Layer 3 of a small transformer language model trained on English Wikipedia (10 layers, counted from 0, width 96). Numbers have three digits each and are written without spaces.
Take only the direct path to the model's output, skipping the later layers: a vector added to the residual stream pushes a token's score in proportion to its dot product with that token's output vector.

Output vectors of the tokens that the questions are about. A number n stands for (n - 500) times 0.0028.
"ene": 583446576411351595646376383530593504463397376794399394518611430607556592533471401307724620632454601558450474338303560403356480574531442223322544364561434538548508549599421572541423400563507593484400364470307514556604218612621337473418439581494410509262629642800233669648681688412612731630
" where": 461459602460410551558586387337453527445588436471459524572654298385758506515379498272529509509548306535732690503647447383483549532494304476419471415397586262596454431364599457496603439579582601645564425486753539470348503554542376463483690534471615525430472533676513370428751491384571472449
"ily": 385375474177546602480669435625639544339544345655681625523385284447533258117470724423546595542390433318592378467588643424273490609563394501663325434471562630672549374594610391570434761402684546243467404329637523470489379587477599526814510769628072538446480288796359646484608771416615323591
"ished": 277227640381482670510474415439304592148704515619496587463350464106575575797435904439271658362650761387467425514585576356610530660738348411569466587437519585701505612476566364528313624509633431413376748443513531343405526691466653446598266766681330534492567319453261231685455219740388490646
"ider": 386708436198733558526503433592511412574571235835543495474587655573711368591595494494455586299355503590571274535525289372207507656576457477499520258539713585672602478654592601392238615536598620472386479424362527444249213503428593438263335615701507514574837440580308442446507487465393864469
"str": 576400703374343521244513457564461381639342335662541421617170778592457348512496359633451556541270636688807555347659349410416556677508593146656454477486623367748304819526529547672387462702370373635552623361558427301393330576588354489568552583615329500504313685763287382446545595477397653519
"ummer": 562480422476563270536429273639629456457541329744574408630536587395684476623463644323324805695407466585558230287394499615493256641466469640631458592772389406573508619395650491422537559445739348693394298569666508349378397350441410409389552429727489521404724567751326469475719283408196548652
"ruary": 372456590400625485451539464506644182236659312709540412486312569757480510156479792354581595656439581261352435449737485079452452689556670556670531568663641483419415586511329592617466580347693401537523529350719472196357267330443394524501870604713645509303702682475208185826668412429114853649
"aken": 410526496370447396697962311496543381459524244474533576675536332713538405546649617177392569753334756472441345298437436289327427584698515306455486602656620632464609634552367586538546313499761213277323687345492338360410325656361743523586476636640344516597632596560330449457479661559490647562
" Jr": 480372496469525407652483481554400354594697679608301517624458585669416524394418551423673440482484293520537439375654658726669557738524506412540600521424854402383220397501280271306422391490452475613443329407555355392574491389549526634474628760536413530582746577694426357502567459251442716338
".,": 476542446650273450613364705446825409355324270658364568612513508590596442547507364304194355423462438480634592400358672403519709650344643455504471463522581433342457679544345486322676413530741543522538573527829358340487149736568594429679705667570621508442369285423165504661721332393635730437
"iven": 237466603305474517414767240450440333409421253592487547487649546324614524456465495438285573568627495637511312295602390282429381658701535578409366735563572634401662939851368596698393629366611750199439455349571368432476577591668459718530642359683441504520462484747247488588504298370630423418
"ominated": 270445507452554576805670331510469355413734411772230582529611369447592657371507839327455614529460500413579454315626479634507411635363530370545471708478786438505630604628231369454598521335467405367279679277484579481387531621452481567583295525612283516735576577496164349472446422801484698403
" Peak": 427285592442466483453486484519544350526475412652383390551385610658836533418568514452359631303570366586410304349584180561543519419913398418603529617666801485542311452447300614531177492543513522625691726289751365572279303474274637671457704628628361518594620428566413342542491552653283612500
"arily": 017424374542265593825445283489612266183579301463719671529578415263626382337502785392472583357464423706375471341841700316554450670449488292395301334679389476755406577806558422324519619428453534499418690562598588556322447669767560471572361557640333544365658541878164521753681528549482460480
" Preceded": 289332435562457592463565214494488493400527596909229462731810674381513609415521621549444697593205657586405461323652471193693530524849540466487584599371684319335453626413290367680599477207437237566061531452428376368397579864535428493528608771863503521594729484503435039827519239377369593631
"ury": 621128580189443488432648633546660411359561333689789559327482357493692402396568676509398787532569560282608239458469335522366573693513452619242639501595780509464568728583590327361666489659435497601568462521608481385591502387140484351484643468640517516300614447505235460562767419361509331562
")": 326412305619658638543540519437597347528293580321472697376591340679292621329498472770420309485731690300647571567658451536515495349449386498665524366753342457601686405348358447377498684524486536390555484723355509348562645690493630474521561581466625496386354455435424341472671487307628597419
"oms": 629601567757529358765698426700507570478688336422414392458443404532737412554714513563596428466391368389648355583336491301355533640523342491688612438353709610636197825296525269414425537512778591351485732492465267280421708537358326462584352574550322511571415488697268366499508425347613704511
"atic": 633270388454346581704380342298456467338627432590748413575657498408701711650425543327516373519670613516397527591449426370242498609618633502465350476498476460649260597789502614377664587489453743446358490329677639394210517432234406646617434404654350496455348520846331368514502421561629732564
" Championship": 601480563473574254798413529281627333524649564583496559356405496265492507344509597482713721491378450420423553346797276606516462462526549514546423655666451385742492660536571607341353408387468327635349443339642564500487404489332567705439569437581510502573425487478452327500622483612459657456
"ases": 565393443346422531963582674586698517352526520346327359448563543380734377251520654496791418547218408457627342554279322224264543505381661382683472423262555646377448873738703558514513340474595583437554554497477688352484488557574640288421397457531368523406639647514218373666741550477530554606
"ack": 511247433417381570377576510513547364403524553353504543661528326611321562460596727625584449363428315592510288411453518675533269545454669507662352583565564766358651547481522742621504475464582251414576575269468411523490446449249743500500649475669536517422663638592288589542601470337437515439
" (": 625641501627512559610441680391519615695483656453438518382575299612383613558455383585417532432673522605635429514287679607569539454537390601476421300557502405296520377482528618455392417675421577319601431606671570527550532535444306463591569421459419485678476498328566452559361419498391421208
"ua": 510372543546529562609576469563617494467318248481691586537537375629727653357446437398470624560453549725484506546662287431537390522308516510568550571271796683506431675631331442581475311471742712510419457456541192508505432458498542491600534606554343496040528563470362493433413490242456469795
" date": 419466682333549334678395458521459422591515227614489228433327620410531608553534634697551522738309554470556638562496577218497534587497428607595847627472393460615423504473389620616403293531365497280554547636628551537493366405560612473359516613494446508350766476717454151607619256446478469440
"oll": 522507426561398637496538481476452331493365560500655758553590420235543363532632480385589527264376333507523443233454381372411397337520630561412510445350489605538625596482457608647253427648539543361433617466440362624550630614407416635475536636624628514581613760692241679552438540459384639533
"ced": 304274501411542560420800565364509397407626646558604372664283630643513478378411627376436679418244559579468629548550555456460446462501373439350618548368770345844571414509472443647311407403854256739519612563523442501241658472544741601357316529633435501648548349455271437636328359787426527505
"ane": 759433499593392459641550464523537420433466500517542699704572256370317405615543341405392645690610570513454275552513347193355368937464450364641478477558789452472370658513448482301576720498610622273546445530523477503509442349445568571391279599612520512391615587582305503340664350554505646553
" Pan": 557417499516482544625467471478447486447587542554271485493547547519484501437550514489478657607460498689441304440657200540415615508533601530392464486595589469494420519527554414376584508434545469605367533537390506573275451562547355453684552495475525522438501442563550547581445593378549475565

Each question shows what one neuron of this layer's MLP adds at an activation of 1. A number n stands for (n - 500) times 0.00087.

n55: 311472511429404609580464653631418483442506644424441468420473494670417670647626545424503614408613341390633595408312528435494556597660392449312313623634562452553472519280494593509494497612395454399540364443522647698544274538463642586401467503431606387391571358460493741409559516408661510538
Pushed up most: "ene"

n30: 580594597494592415611413568412491527431768679597353589421333471460392513358510460694342556408409481387725351441390494549512366612358386559598273608659494526529587312473503488432449415538626576494267405631480486541509695512683613462640506625280565344484506606525370462466526691472396517576
Pushed down most: "atic"

n174: 341528470551388468626488555438435558330456608449455393461535424442512628417674482478664576388676500558384500583557610637451374318482434567377503533407548662603585564411333506471527565400523603637479494365454412453606539489553511449452415703451441681655694334557384470562268625251421586577
Pushed down most: "str"

n338: 453507423500525337606386571401364725531536454434430494321412279667181407480557409479486895486544382494432524648486694378622480542470517532521460649375586704386397493595198475467456434413553459591473600578354640516675532510475726421511389573544422610572468434577568583503513687431473549510
Pushed up most: " Jr"

n133: 521611649652638654511458602291553406438331261520337708462490471520554507420529297620343596677519444537428173529467486535554341318482331626449504521395567574411202586702517510362461524241493705396496419390410641528426591567507675626632510503600534392572447500567260532677695561590554530507
Pushed up most: "iven"

n276: 551390226547465586601460677547602695521652672538436405473415517578431455426363533576493477673530311497283404338468730785634568424332718415623467574406544666439650541486615472306473417456437366353662453457403558573487605519534552470550329503733536301270452373433573500460497442557531636400
Pushed up most: "ack"

n350: 359446295575535620447531289528553490545353391521569526540564656648497626435633494754611503430669525563477561532448481462512409488529326545409510397425413306563523570437272339424475534513350602354484631390395571598611789646494455506453329497551686468534519758397482541558519280395475513494
Which three tokens does it push up most, strongest first? ")", " Preceded", "oll"

n122: 445470393558294555519602476490528566400630493589474679632387507313360564336539642448231623628518541584486246464663609482428549484490548466553563609400506553552526345589472330437543503373430460493536648475338385646729660623470392545552307390536450382601511358387666658449321437695467668491
Pushed up most: "ominated"

n345: 438515600564552556582692362445492556518589519353503377523446449455473300480426357606482548575348422576459476446390538552551465494678590511282743462559576513648574419407591596668453535438429469396606681437575431471475582575641548523231531527482551603403477280506167582431429607532485522494
Pushed up most: "ced"

n158: 372537435619597552466569379539474696478524558436623583455399516403478541452525339696494269480510293609493516390449431456603463324454500462453424482585664511435461503510583749598568358267382654416549527422547553401462385825489430446474574453441426375524476526680670567614531441626634374497
Pushed up most: "iven"

n86: 421456412581571550541432637572371578566417749456477552460531382466476545261521506453574562550301374327478524656579583445419538435565436517437497561279468553500537550543432451514532511722475615426523477545357590440469472481546709445655486237653324398406436376488497448537631595606639478589
Pushed down most: "ummer"

n80: 303652516558338630398727467507417253486344514564507576530503510389608356534507536464435645735485610601354507575493577334257622354486473379494419483722544429589700341640507694599534423316573548507330486686448630293743609465509497601609510444286586500450527493558500324360517472600493435406
Pushed down most: " Jr"

n104: 311655466345465565355351688374427507305629493465574387319470462279732542644367714637343523457381746367565435269535590493513473470449490510347515477773544583377733387457493509513657463551522452353500527437614534526606601564594626483345576571722530527579488468513458443550429569596411372358
Pushed up most: "ished"

n228: 517544454347463411467493704497591536517552454547279768450588351599455559682547698447277558592463569567700680472284668437275370490362420461309460497580387600423424619337604653451362612309422588520366570513422473441398403354488506510682552588368484742497388622467564457513717534566469472462
Which two tokens does it push up most, strongest first? ".,", "aken"

n156: 349413490509383694429461701503395479500597452470520367396373598371453633432408583582471572445525410437424573450545596620404534456520452489500252542451486637440536648606492516677359573349513563584506599625253526531492561465400432472476486560434539542586548343651403503564286706531596557652
Pushed up most: "ished"

n356: 582448754442465623605603372440532591574390637545480360493507649362591352618752440398376493435492460651449410531422349428273653338534453388210562341471636565390642573590513494444637594558490506718507436606403410530604460452352513335624576516400686662347440251711558442483565452584580417409
Which two tokens does it push up most, strongest first? "ury", " Pan"

n265: 352476404400459415651230483520394470574477352739496455532251516512467401330573500500395706457474496458616333330441366695377484539395790392656522734508472828589656655563500605305266677344489496537440337496728500281389658489666653464509461569403551368294574758576532787488316598449370741405
Pushed down most: " where"

n201: 579514656552593438651371585415529633422530339425476706394463412410489475380682544677531530408584446444626423583576646489553545685269397420575597366712493491618541809379460435480326439562497540735555291692525447618325452536640484503599574298584430574386366374373187380544559360578539307500
Pushed down most: "aken"

n144: 454431503259695515486827709577356602493420616342443503352548583469267540518432431436507500424281594343584569595470598610490656421457398740458317644326518474496381435631631576414389483418613778619493493545395574483466295557641527496576382539388566552483152507355460443486692612524619560510
Pushed down most: "ummer"

n299: 572760609584549662394506543377476720648409480642494436522343478695535510466386530407418545420373788509553551523669346476530441600349450569565359506503593466440599513510412465379547629312526467459522605421519460488423513444586631568374394614408361306606563435413412584512331190583418487598
Pushed up most: "ced"

n150: 574658547304494694275500464596631590493771443391625437467487551597448517550657599518558451403727357610283534332535443429249578566401362722430667520575423392204448607507530475477606583588430372390453510516555528540484496564512484697334329540346395454694479342433408661652463418387596518510
Pushed down most: "ua"

n126: 476542529632315478413514459630516663471313577368361377476507542493486633445468639589584318459500821650262624436267541562466437734468490389491444500450548636489279447489659497527560503367448668398486476347532607309351355592616626596467436456444608378669534431417323413534423422770475595785
Pushed down most: "ury"

n125: 444503322294407689460482416549541427490686593509466550435552395395506565503557640447304533770603558560624522477562596465461394415377643551585500447383596557576565395579536474564399571371345450519503503463328378644563426630483410398553287414620509695716464539506564600448325627374411305724
Pushed down most: ".,"

n293: 522638558702453560509537645630598524445577607422794630653341343451523431584449660328411552493535363494510455497447643465515342316510422500320500509312334563440497519563319441568548401503432556436491550586503362605687713596541343631490478408663595367463531484560368607398500417338336577563
Pushed up most: "oll"

n373: 375556440493662574645680567398487574561233383444507529579520433603788629486525527297707349382340626603489694407724507512520396631507517520459295339463534409528503549496490432379385507549305463496600400588602484398596215428653636377360429370577345716466564464434728390626514363619686569371
Pushed up most: "arily"

n275: 392397633558453650561447342564503569552458668568572557682633221240289661686277556450617430781512486545512695543489742428535561553544557688402446325497356303398461570573507460405664493297436700518514475222636493500497407291577424482342307487566356635412561651471496496564630460322548458576
Pushed down most: " Peak"

n97: 623663404582497342426442500372409413661456390528556566496580485640596569544300373611311673607525584711556538311442404178504474641402519432507320522350381442594294523465467580467684544571598349345593519631337236423720544281538582526619493384413598876485526655407361489387716492797640437436
Pushed up most: "ane"

n267: 576464457527579497481505261385333454556455509510274683497540514623581435481583466743472576514563425296695511530477513473434394492448435508594444422680535567552320400468555449524516495538370500539418546344500507644547413497646510454494447470362651614550373676421522519564492591508544491453
Pushed up most: ")"

n320: 503533562577334545490497517443598524713661435347455455439450355637284467433320371466556622562496398534462428518551344693263545437474670684403427381550532447278465474360553195440627455581482534582396584579358474757531493426640525500641657500464415504513446705406742516471526566649536520525
Pushed down most: "ished"

n211: 677560503556497414620503463512365517510579520588410381436738721446481381555503569464374437685350457518371674469438485270545559473365620443354373580381401401450553724484452462385453576466538396604584737473421599448583390403423615451530322681500551641464289539444394457451615610656595497577
Which two tokens does it push up most, strongest first? "ases", ".,"

n50: 604545555509535446387367446394622497565593617617548420478472477543250647660593617443478681392455404318453442371398409612476563374545566451480507440546591537484497555289543376454452519503675428821497569417571569612461585158602467584318472642391515539417615573655547390398652413354455513587
Which two tokens does it push up most, strongest first? "ummer", " Jr"

n286: 496425309918486228271424651555514635783522598539567510691500636543542619511538366366605342666643431365663568435279354455418634327444434504366352511546445412567507443374507344605365372556444585474199470663485557685702520451425383577686569659541536407587549678304466397355533538431492590571
Pushed down most: "arily"

n329: 678751634456500469543511566471555465350525223466445659450564389577381598478478443508386616608428461427500519678435507403412184695651374637460488435720392533500612433515553422394430632726537484622591402567456540504528492272198604683341581563743429455429506534373405478639806555504289224420
Pushed up most: "ury"

n323: 318375486548319702626383496522651500615478764461556528563507492650466384445575569413210525385361416757309356665652346471396396323489567335648624452572537358436699451575547330522399203496601471549481337609496517606358839391359436588361449435594460606536326585567470608660537481566553696727
Pushed down most: " date"

n195: 676496453582533649422450483554592442572427574589422682531580444500620383284457226346591466084160508504212440377655527638651484215895422455412475694564554791457518365335360686473307458559496407536539721397400518412474600522547593458579606443631580624542407329601434504619379500700532451664
Which two tokens does it push up most, strongest first? " Peak", "oll"

n254: 554545615678491586453510587394538540514569710385601276533562572487542462560456520647490359482467616519543404556253603530692547267374433559576529446474477445401408521479552598599381331253519550555375393405528368784651330618612477363518418777435618684451369247349489493523466709444404464571
Which two tokens does it push up most, strongest first? " (", ".,"

n143: 521331678566455419614493467510611648361510672763437426356416366507276489689416635434882554541599309523355549666417551500500434436525486533415396417563614547437390606526342484433524340570406509521583610514486711459675559444516550572600574601676436288206381381573362628520469391302486548586
Pushed up most: "ene"

n222: 306440526583484441320395571449421504496564720490736519455483662517518539672521358544577429518511490490530475410511534573694531433223497383443381531430638525402616789504369425594528374514415451637441514395238346334645418612423470562507672456345497362790469348656504362700549285691627566632
Which two tokens does it push up most, strongest first? " Preceded", "str"

n294: 251594559756354561759538386528396553280371760524532433627666496277515470556381344625493358504512500688569620428411226350572329604464457610300565412479624373486697515515410520469561518536647406467486447503435438591473557372546636588561476435670465322375629247646326411601661630609511590473
Which two tokens does it push up most, strongest first? "arily", " Preceded"

n333: 587601555539433532536477583208565606444441614509521634485541549512395491628421494542637483478421650598670442489638364493295509354794306465486613464463264448446457573554381556339518612521444384616254530564460437359409474531458437447522570549412582633544722581551384521482467479491454421534
Pushed up most: " Preceded"